Layer 3 of a small transformer language model trained on English Wikipedia (9 layers, counted from 0, width 64).
A neuron's activation on a vector x is GELU(weights . x + bias), where the dot is the dot product.

Input weights of the MLP neurons that the questions are about. A number n stands for n times 0.0089.
n6 (bias -0.044): -7 23 31 -15 4 6 -44 14 26 -27 12 -19 -1 -19 -8 -22 13 -20 14 28 7 3 14 -14 17 5 -11 0 -3 -25 9 -50 7 21 36 15 -12 27 22 -12 -23 -2 -36 15 23 10 -39 37 -23 -19 24 0 20 -8 21 -5 -2 28 -4 8 -31 0 24 20
n13 (bias -0.062): 20 -15 -18 -27 -2 28 21 10 -15 -27 24 8 -16 13 6 -2 26 -16 -1 -22 -21 -41 19 -18 -18 4 -1 -30 60 1 10 -18 19 -10 -37 -11 10 52 12 15 18 12 -1 22 18 -11 -31 19 -28 -21 -9 12 2 9 -24 5 -31 7 3 18 13 -2 12 14
n21 (bias 0.010): 10 -32 -24 4 10 -13 6 -26 25 10 31 -13 -14 20 2 10 -11 -7 26 10 1 -16 20 -16 -12 7 21 -11 12 -36 -11 26 5 26 2 -12 8 -2 -6 36 21 -23 14 -8 4 -5 -28 7 -22 -14 15 -18 -3 4 -29 19 -51 21 -6 15 13 -29 18 19
n29 (bias 0.047): 8 -20 2 5 24 -8 38 -29 6 -12 1 -9 -19 10 -17 -25 18 4 0 5 2 1 -5 -19 3 23 44 -2 -7 -9 -3 24 -13 -18 -4 -11 9 27 -5 -15 30 30 -16 8 -6 -6 10 36 -10 18 -26 10 -3 6 -9 2 -4 -3 4 -17 -25 -42 16 24
n33 (bias -0.003): -3 -20 -1 -16 21 19 26 9 -8 15 18 -16 -3 -14 15 14 -6 12 21 8 -14 -5 -19 -2 -26 16 5 21 19 -19 -19 -33 -9 -27 1 -17 -30 -15 -27 26 18 -44 4 -12 22 7 12 17 -4 21 -9 -1 8 9 -6 6 0 52 -10 -19 -23 -25 3 7
n36 (bias -0.001): 19 -36 51 10 19 11 -1 -1 5 -31 2 -3 -33 -34 -40 -26 20 -14 10 -27 -44 5 -7 10 -26 -15 2 24 -7 -39 -12 10 -14 31 -7 10 13 6 -4 5 3 -44 -4 -11 -10 -13 8 -7 4 18 9 26 -20 32 8 28 24 62 -14 -32 1 9 28 27
n38 (bias 0.028): 22 1 24 -13 8 4 -36 19 23 13 -6 10 -4 2 -34 -8 18 -61 -5 -8 9 -36 12 0 18 17 5 -15 29 12 -1 -18 22 -6 30 16 -7 8 -9 -17 -19 -17 23 -34 15 -13 14 -9 -5 -18 -11 43 -2 -13 45 -9 -8 -26 31 -1 1 10 0 -2
n45 (bias -0.035): -3 10 -17 -10 42 -15 -31 -9 2 -17 -6 8 -18 27 -56 1 -2 -16 5 16 -27 3 10 -13 -2 -3 -19 24 11 -6 -23 -12 2 -21 -21 -42 13 -5 20 -26 13 14 -16 16 20 -37 -38 32 -13 -10 4 29 35 48 13 -3 12 7 -8 19 -11 15 10 -13
n50 (bias -0.032): -7 -21 27 -15 -24 42 7 -21 25 14 7 -33 -22 38 -9 -6 7 -17 -12 27 6 -22 39 4 -29 12 2 -15 -11 1 4 3 39 -34 11 -22 4 2 -1 5 -13 -18 -14 19 -21 2 17 43 -24 -10 6 0 6 -12 2 0 -44 17 4 -32 11 -16 15 -4
n53 (bias -0.074): 38 -3 15 -20 -38 -2 3 3 67 9 16 -40 -13 -30 -20 -46 -7 -26 -1 -22 -22 -6 24 -6 8 10 26 5 36 -14 -21 -28 1 29 -24 -56 57 9 6 -16 -29 -25 -6 14 13 -40 -34 3 13 9 45 50 29 -7 21 19 39 -2 -6 60 -4 -14 -6 3
n56 (bias -0.028): 2 14 -1 4 -8 4 -36 -3 11 -31 13 5 -33 15 21 -39 -20 -7 -16 16 -25 -1 44 -12 -14 25 36 -27 5 -8 -7 -2 2 2 36 18 -6 37 -23 7 5 -13 -15 -27 -4 -13 -19 7 4 -11 -8 -30 -2 46 -1 14 -29 -10 -5 -4 10 9 5 37
n62 (bias -0.023): 26 -59 2 -8 20 19 -12 4 -8 11 19 -10 7 -20 8 20 22 23 33 34 -23 -29 -1 7 39 20 11 -2 9 -25 -2 12 3 40 2 -1 9 31 -24 17 -17 -1 -9 -4 -33 -20 -17 46 -9 -12 11 -27 25 1 -25 15 -26 -3 20 -7 -35 -1 3 -5
n67 (bias -0.083): 16 5 -4 1 1 -22 17 29 43 -31 -24 23 8 -10 8 -12 3 4 17 9 -44 -23 29 -1 -9 9 4 -1 24 14 -20 -23 11 -10 -5 -7 21 5 -20 -32 -31 -20 -31 -38 -33 0 29 29 -4 -29 30 30 11 59 -20 0 2 -7 -3 -9 -24 11 1 -15
n72 (bias -0.094): 20 -4 41 -40 -4 22 1 -23 20 0 -6 -19 -30 0 -18 -2 22 -9 17 -7 12 -4 28 -2 59 -8 16 -11 -18 -40 2 -65 -2 5 10 -46 21 22 -5 18 -9 -18 -7 14 -19 -18 6 11 12 -22 9 11 2 66 9 6 29 35 41 14 -8 -7 18 -16
n82 (bias -0.080): -21 -29 9 -2 6 -5 39 24 3 -36 -12 -7 4 -56 -16 12 -14 -6 30 -14 22 -35 3 15 16 3 14 13 -12 -30 -16 3 15 4 -17 -17 -6 -21 0 -3 -50 -7 -6 8 15 14 29 6 -10 -6 -25 33 -9 -11 12 22 0 39 29 -57 -6 -7 61 3
n88 (bias 0.012): 4 8 2 -12 18 2 0 23 2 15 20 -44 14 -13 -32 2 21 -45 -15 -4 -4 -15 -6 -28 -1 18 -10 -4 -13 4 -14 15 18 3 37 4 -11 -12 -10 -16 1 -11 -3 10 2 -16 22 -9 14 18 9 16 10 18 8 12 -22 -24 0 -13 12 12 10 23
n92 (bias -0.047): 4 6 29 -4 36 -15 -1 6 35 -7 30 -7 -64 -24 26 -3 20 4 1 -27 -19 -13 6 -13 -10 14 8 -12 -21 -27 -13 -2 8 17 -25 -18 31 9 -16 -28 -23 -23 10 -19 35 12 13 34 -33 5 -21 17 8 -3 19 40 3 29 9 3 -5 10 -7 -9
n93 (bias -0.004): -14 -4 20 -9 8 -18 7 8 22 -14 -7 10 -6 34 -14 -28 31 4 -7 12 2 7 11 11 -5 7 29 -5 6 -7 6 16 34 -4 4 -23 5 -11 -17 -29 -10 7 -33 -4 0 -39 29 37 -38 -8 -2 -15 16 4 25 -12 -4 6 -5 16 -54 -6 20 34
n94 (bias 0.006): -26 -25 14 -17 -15 19 -2 -11 3 24 21 -3 -9 -18 0 -14 7 19 25 6 -10 3 37 -13 -40 13 15 -22 -6 -10 3 25 4 -11 -8 -8 -26 -2 -21 1 6 -10 1 -14 -30 3 35 35 -32 2 0 -18 -7 8 39 10 7 22 3 4 -2 -10 -1 40
n104 (bias -0.040): 16 21 -8 -19 -19 54 -17 15 9 -35 8 -21 -13 -31 11 -41 -30 -19 -19 -32 -1 -12 31 -18 -1 3 9 54 4 -5 -37 -12 -10 40 16 17 -1 -7 35 2 5 3 18 12 -9 2 -8 -24 2 -23 18 47 -13 -19 9 5 21 -3 11 12 -13 -12 15 20
n108 (bias 0.006): 42 -43 13 -1 5 30 -25 -18 19 -16 -15 12 -13 -34 14 12 0 -12 3 7 -26 22 17 -10 -38 2 -12 45 6 -26 -8 -2 1 -8 -1 -26 -11 23 -32 26 -1 -23 12 6 -22 -15 -2 18 14 -13 32 39 -6 31 13 -5 2 50 -23 -14 -19 -13 18 -11
n114 (bias -0.079): 39 2 2 34 26 -3 -3 19 30 -7 -22 -24 -20 -54 7 1 -4 6 7 -6 -15 -10 2 -33 -18 4 -17 53 -13 -29 -51 -23 -6 34 -20 -11 33 13 -16 18 -14 -79 -31 10 15 15 23 37 0 -2 33 17 -9 71 8 15 -18 50 -11 -40 -12 1 75 32
n117 (bias 0.007): 2 -25 60 -26 19 39 8 37 -21 -32 29 1 7 -14 -2 2 -11 -30 -26 17 9 -14 2 -8 -17 12 -7 16 -18 -4 7 -1 15 -27 18 -23 2 13 -2 -7 1 -8 -26 25 -25 17 27 20 4 -31 4 22 -20 8 21 22 -35 6 -24 -31 2 -7 23 5
n120 (bias -0.018): -20 -4 -22 1 23 -12 -12 -14 57 -11 37 -4 -20 -23 -2 -20 1 -3 19 26 4 5 31 -18 -14 -13 12 17 -28 -33 0 -7 17 -16 -11 17 -28 9 9 1 -8 -9 -9 -3 26 -35 5 18 -50 6 10 32 29 -9 12 43 24 27 3 -26 -33 -2 -27 36
n129 (bias -0.056): 17 38 12 8 37 35 13 7 8 -30 2 -37 -2 -39 -5 -8 6 -19 27 -9 -19 2 2 0 -12 -15 8 13 28 -25 -15 8 -9 4 14 9 31 -27 -43 18 -3 -36 -33 -9 -2 1 25 -4 -21 15 -9 22 28 20 9 10 14 -7 26 -43 -27 -51 26 -8
n139 (bias 0.006): 1 -7 7 21 -12 13 -3 2 31 -12 -19 8 -17 -1 -13 -22 -13 10 -28 2 -30 32 -2 -20 13 14 -4 35 29 -26 -26 -36 24 -1 -7 -15 18 4 0 10 -15 -5 -5 -14 15 -21 -4 4 7 -32 0 4 -16 15 -8 21 -17 -8 -3 9 -2 0 10 20
n145 (bias 0.021): 25 22 30 -7 -11 43 3 21 -2 6 -1 24 11 16 -3 13 20 -23 0 24 -19 -5 0 6 -16 -13 2 30 -10 -9 -4 -1 6 -5 23 -41 -29 31 -28 -6 7 17 -2 13 -9 -8 -5 -12 8 -23 5 -2 -15 15 3 12 -14 23 -23 -7 -7 8 -11 2
n153 (bias 0.000): 30 2 62 0 -8 8 25 11 32 -18 -18 7 9 4 7 22 14 -11 -15 22 -2 18 8 -26 7 -36 33 5 -8 -4 13 -27 -8 23 21 -6 23 -20 -8 12 -41 9 -9 -31 -21 -10 -3 -4 6 -7 21 -5 -4 27 29 -8 3 11 20 -1 9 5 6 -1
n157 (bias 0.019): 17 0 1 -4 23 -10 -5 15 -18 -14 -15 -43 16 -16 -9 29 24 -10 -4 -10 -5 5 -12 -31 18 21 6 15 -15 -8 -14 31 5 28 12 -7 15 7 -29 -11 -14 -59 -17 3 -34 -18 29 26 -6 1 -12 -18 16 22 3 38 -11 11 -3 -23 28 -25 0 24
n160 (bias -0.078): 43 -16 -11 7 16 10 31 26 -5 -2 61 15 -11 19 4 -8 -9 4 -5 5 -31 -32 17 -14 7 7 6 -24 32 -36 2 -7 -14 15 43 -29 -1 16 -21 -29 -30 12 1 -1 -4 -1 48 34 -24 14 5 -21 -4 17 6 32 15 -2 -10 -2 -4 -35 -6 -24
n166 (bias -0.049): -15 -24 20 -58 8 -14 -10 -2 22 29 -21 -4 -12 -3 27 -5 1 -23 -15 21 -18 -14 20 12 8 3 34 94 -27 -10 -27 -22 -10 9 21 -33 27 29 17 19 5 16 -3 -6 -2 -23 28 48 0 -16 18 3 16 15 -35 -5 -43 -20 -27 0 -29 -19 40 0
n184 (bias -0.029): 7 -17 -23 -7 -14 7 -18 13 -28 -23 34 -36 -36 28 -26 -1 20 -18 -19 21 -17 2 50 0 3 1 -24 16 11 -6 -31 6 8 20 -38 -3 2 26 -1 -29 30 -6 -9 -25 15 11 -13 11 -24 -22 27 -9 35 -18 24 34 -14 -20 10 17 25 -7 14 -9

Each question shows a token from some text and the vector x that enters the MLP there. A number n stands for n times 0.054.

".": -13 -10 -3 0 -14 -1 1 6 15 17 -21 8 4 -4 -5 6 -17 5 8 -1 -10 48 6 25 10 1 -34 13 17 18 26 -4 -1 6 -25 25 24 2 2 1 -12 -1 -8 -11 -32 6 26 5 25 -9 4 -22 -15 17 -13 -77 -3 -13 -6 -12 2 12 7 -6
The most active neuron and its activation: n67, at about 2.2

" played": 6 5 -12 -3 -22 15 28 -13 -11 16 0 2 -19 -7 16 -18 -3 -4 14 -10 17 78 -1 1 -20 -18 -19 -14 -8 -3 -5 42 7 -28 -3 2 -3 16 -3 11 -15 -17 15 16 -25 0 -2 -7 18 2 7 -25 2 -7 -9 -29 8 -20 12 19 13 6 5 -3
The most active neuron and its activation: n94, at about 1.1

" recording": 13 13 -42 -6 -17 5 28 -5 -7 11 -2 13 2 -25 10 15 11 -5 23 5 -2 72 3 -4 0 6 22 -27 -11 -5 20 30 9 6 5 9 -10 -11 -2 9 -3 0 -1 29 -6 -7 -27 -11 9 -10 -25 -20 -4 -28 -31 2 -17 0 -5 2 3 -1 -27 -12
The most active neuron and its activation: n21, at about 1.3

" physical": -7 11 -18 14 -6 -9 12 6 -9 2 -3 -9 7 11 -4 3 -10 12 -4 14 17 80 5 -10 5 -30 8 -5 -12 32 15 12 24 -6 -7 -8 8 11 -18 -22 1 -11 -10 12 9 -2 -24 -6 20 5 -30 -4 -2 -32 4 16 -18 -3 7 -3 -21 -5 10 -10
Which of these neurons fires most? n93

" \"": 20 1 -20 6 -16 20 17 14 -10 -2 -8 16 -23 2 2 -1 -18 8 -13 8 1 55 16 -3 24 5 -35 -18 10 -10 24 8 2 -12 40 3 -7 -22 10 -17 -14 5 21 8 -21 -17 8 -2 11 31 10 -20 -12 4 5 -27 8 21 -21 -5 19 -26 -36 -29
The most active neuron and its activation: n160, at about 2.9

",": -9 -20 -7 -23 -33 -7 13 36 2 -3 13 -4 15 3 0 20 23 19 -12 16 -8 59 17 28 17 -3 -21 -13 -1 26 16 -6 1 12 7 11 -2 -4 -4 -4 10 10 -33 -19 1 5 -6 -44 -14 7 -15 -17 -18 -7 -4 -15 1 -16 -1 -13 5 -2 -6 26
The three highest activations, in order: n184, n153, n93

" Court": -19 -22 -23 4 -3 -11 1 6 20 17 -12 -3 -8 6 -14 4 -14 8 0 5 19 74 -23 -9 15 -12 14 -2 -9 12 -16 21 -7 18 6 11 -1 16 30 -4 10 -17 28 17 -5 -28 4 6 8 31 -4 2 -18 2 -19 -32 -20 1 -27 5 17 -7 -21 -15
Which of these neurons fires most? n21

"7": -15 34 13 -10 -5 -9 -17 23 16 -4 -13 -10 4 17 3 -8 1 -9 -15 12 -5 32 -6 -7 -15 19 -17 -3 -13 34 38 -7 -22 -15 -14 46 6 18 -12 -15 24 -10 8 25 14 5 1 -1 -10 9 -43 14 -18 -19 -6 -38 -14 3 0 30 19 11 1 -11
Which of these neurons fires most? n38

" where": -21 -13 -20 -23 -10 -10 6 9 -15 3 20 -8 6 4 -10 17 15 31 -15 13 -17 56 39 10 6 -19 -1 -26 -11 -8 10 30 -5 19 14 21 -26 12 10 -21 -5 7 -36 -19 7 14 -6 -4 -15 2 -1 -5 -34 -20 3 -11 10 -12 -4 17 20 11 -2 25
The three highest activations, in order: n184, n94, n56

" Real": -1 10 7 31 -19 -29 -13 -28 10 -2 9 -6 8 5 4 6 5 -20 24 6 7 50 -51 -13 -5 -28 28 9 9 8 0 17 -20 -20 -17 18 -14 16 14 -14 0 -11 17 -2 -8 16 -13 -1 33 20 -8 -13 -18 -49 20 8 -11 9 11 -15 -4 12 -8 4
The most active neuron and its activation: n29, at about 0.37

"s": 21 -9 -14 -4 2 -7 -4 2 -11 -16 -25 -3 -6 3 26 -25 3 40 -3 -25 2 75 -15 -13 9 -8 -5 17 -11 -23 -7 7 -8 10 -8 31 -14 1 17 13 3 8 23 8 16 0 11 -13 31 -3 -15 26 -25 -15 -9 -16 5 -12 1 7 -3 -5 -4 -12
The most active neuron and its activation: n104, at about 2.5

"In": -12 3 23 10 -5 -5 8 3 -5 1 20 -1 -4 11 -18 6 -10 15 11 1 -7 49 4 -34 -13 -32 -13 14 7 -4 17 -6 21 14 2 38 -7 12 -41 1 22 11 20 -22 -40 8 -21 -12 6 27 -22 -35 10 4 -11 2 6 -6 3 -17 4 23 -22 15
The three highest activations, in order: n56, n153, n94

" agency": -29 -3 -16 -16 -27 3 6 11 -15 29 9 13 5 5 11 11 -4 11 17 5 8 70 11 -23 5 -28 7 13 -27 29 2 6 -6 3 -11 -6 14 15 17 0 18 3 -1 20 -6 -9 -2 -7 7 0 -6 0 -10 -21 -35 3 -27 -5 -7 -8 18 12 -11 -27
Which two neurons fire most, strongest first? n166, n145

"te": 1 21 9 30 2 -6 18 -19 -4 -10 -10 -23 -15 -9 -14 20 23 11 -9 -5 10 70 -37 5 -12 3 3 17 15 14 10 2 -2 -7 -26 44 -7 -15 -10 -3 18 -8 -12 13 -7 -9 -20 2 9 6 -16 -8 -36 -10 -3 -1 11 -10 7 24 -16 -1 -19 -23
Which two neurons fire most, strongest first? n29, n139

"Y": -7 -20 3 25 -17 -8 7 24 10 17 -2 23 8 24 12 10 26 -26 3 -24 -2 44 -62 -8 7 -7 -22 -2 3 28 16 0 -11 1 -25 23 -28 -31 -28 -10 -8 27 -6 25 -3 1 10 6 -4 33 -8 -20 -20 5 -14 12 -2 9 -19 -5 -12 27 5 2
The three highest activations, in order: n145, n93, n88

" dis": -25 28 -30 7 -5 -14 18 -18 8 -13 -38 0 -27 -8 -3 -29 0 1 -12 -6 8 56 -9 -9 -10 -17 9 -1 -1 8 13 6 25 8 12 16 1 14 -4 -8 -8 6 32 -13 -12 -9 33 34 14 -3 -5 -8 -3 -3 -3 -35 16 13 -5 -6 25 -20 -18 3
Which two neurons fire most, strongest first? n29, n93

" special": 1 10 -26 -6 1 3 6 -5 -6 10 7 -9 -5 2 -7 7 3 0 3 3 12 68 7 -10 -9 -42 25 -17 -22 3 10 34 8 -7 11 14 0 15 6 -8 -16 -7 17 7 5 2 -17 16 37 2 -12 -10 6 -52 6 -22 -19 16 -11 -14 1 -16 -3 -8
The three highest activations, in order: n50, n29, n21

"uck": -1 -4 -21 -7 4 2 7 -5 18 3 -25 27 -18 1 9 -5 -18 15 -8 -1 -4 80 -77 -5 -21 6 -1 -6 -13 22 8 16 -8 -12 -9 10 -5 -7 5 9 7 -11 -2 20 10 -9 19 -4 9 10 -4 -3 -12 -21 5 -4 -13 25 1 -1 16 -3 5 -18
Which two neurons fire most, strongest first? n33, n108

" she": -2 10 17 -7 -15 -3 -12 -4 7 12 12 31 -4 -9 35 17 32 15 -13 -13 18 43 -30 -16 31 2 -5 -19 7 3 34 8 -2 3 24 -20 11 35 -5 -10 -6 1 2 -36 9 -4 -2 19 -34 16 -18 -26 -12 -28 -3 2 -14 2 -20 -11 3 -17 -35 -8
Which of these neurons fires most? n92

" album": -7 8 -40 -6 -17 -6 8 -2 0 16 0 28 4 -14 1 13 0 -2 28 3 -17 72 -3 -10 18 16 14 -29 -22 17 22 32 3 23 0 -9 -5 0 4 11 -1 0 2 27 -16 8 3 -5 -7 -18 -29 -8 1 -18 -20 -20 -26 4 -8 -1 -6 -10 -17 -11
Which two neurons fire most, strongest first? n21, n62

"ent": -10 -14 -24 19 13 18 5 -6 -8 -5 -24 -26 11 -22 17 10 -9 11 2 -5 -12 82 -18 1 -21 -5 -13 12 -4 0 -14 26 3 -9 -9 28 6 5 -4 -32 -2 -2 10 26 14 0 -8 2 15 0 -8 0 -24 -5 9 1 -2 18 -8 -3 7 -16 13 -11
Which of these neurons fires most? n108

"S": -1 -22 6 7 -13 -5 6 11 -12 -5 -26 6 0 6 21 -13 10 -13 24 -35 27 22 -66 -13 9 -6 20 14 13 0 19 32 0 12 -41 20 -31 -21 -17 -6 5 22 20 -8 -14 22 25 -8 5 5 5 0 -30 -14 -2 17 11 -3 -20 -7 9 4 0 7
The most active neuron and its activation: n82, at about 1.2

" does": -11 -2 -2 10 3 -31 0 8 -23 1 -25 7 -22 2 17 -10 8 15 0 26 3 34 11 -15 31 -19 -13 -23 -6 14 10 37 29 -1 8 -13 3 0 29 -11 24 -36 7 -48 -25 -8 8 -5 2 14 13 -8 -7 20 -8 -39 -4 7 9 -1 9 14 14 -18
Which of these neurons fires most? n67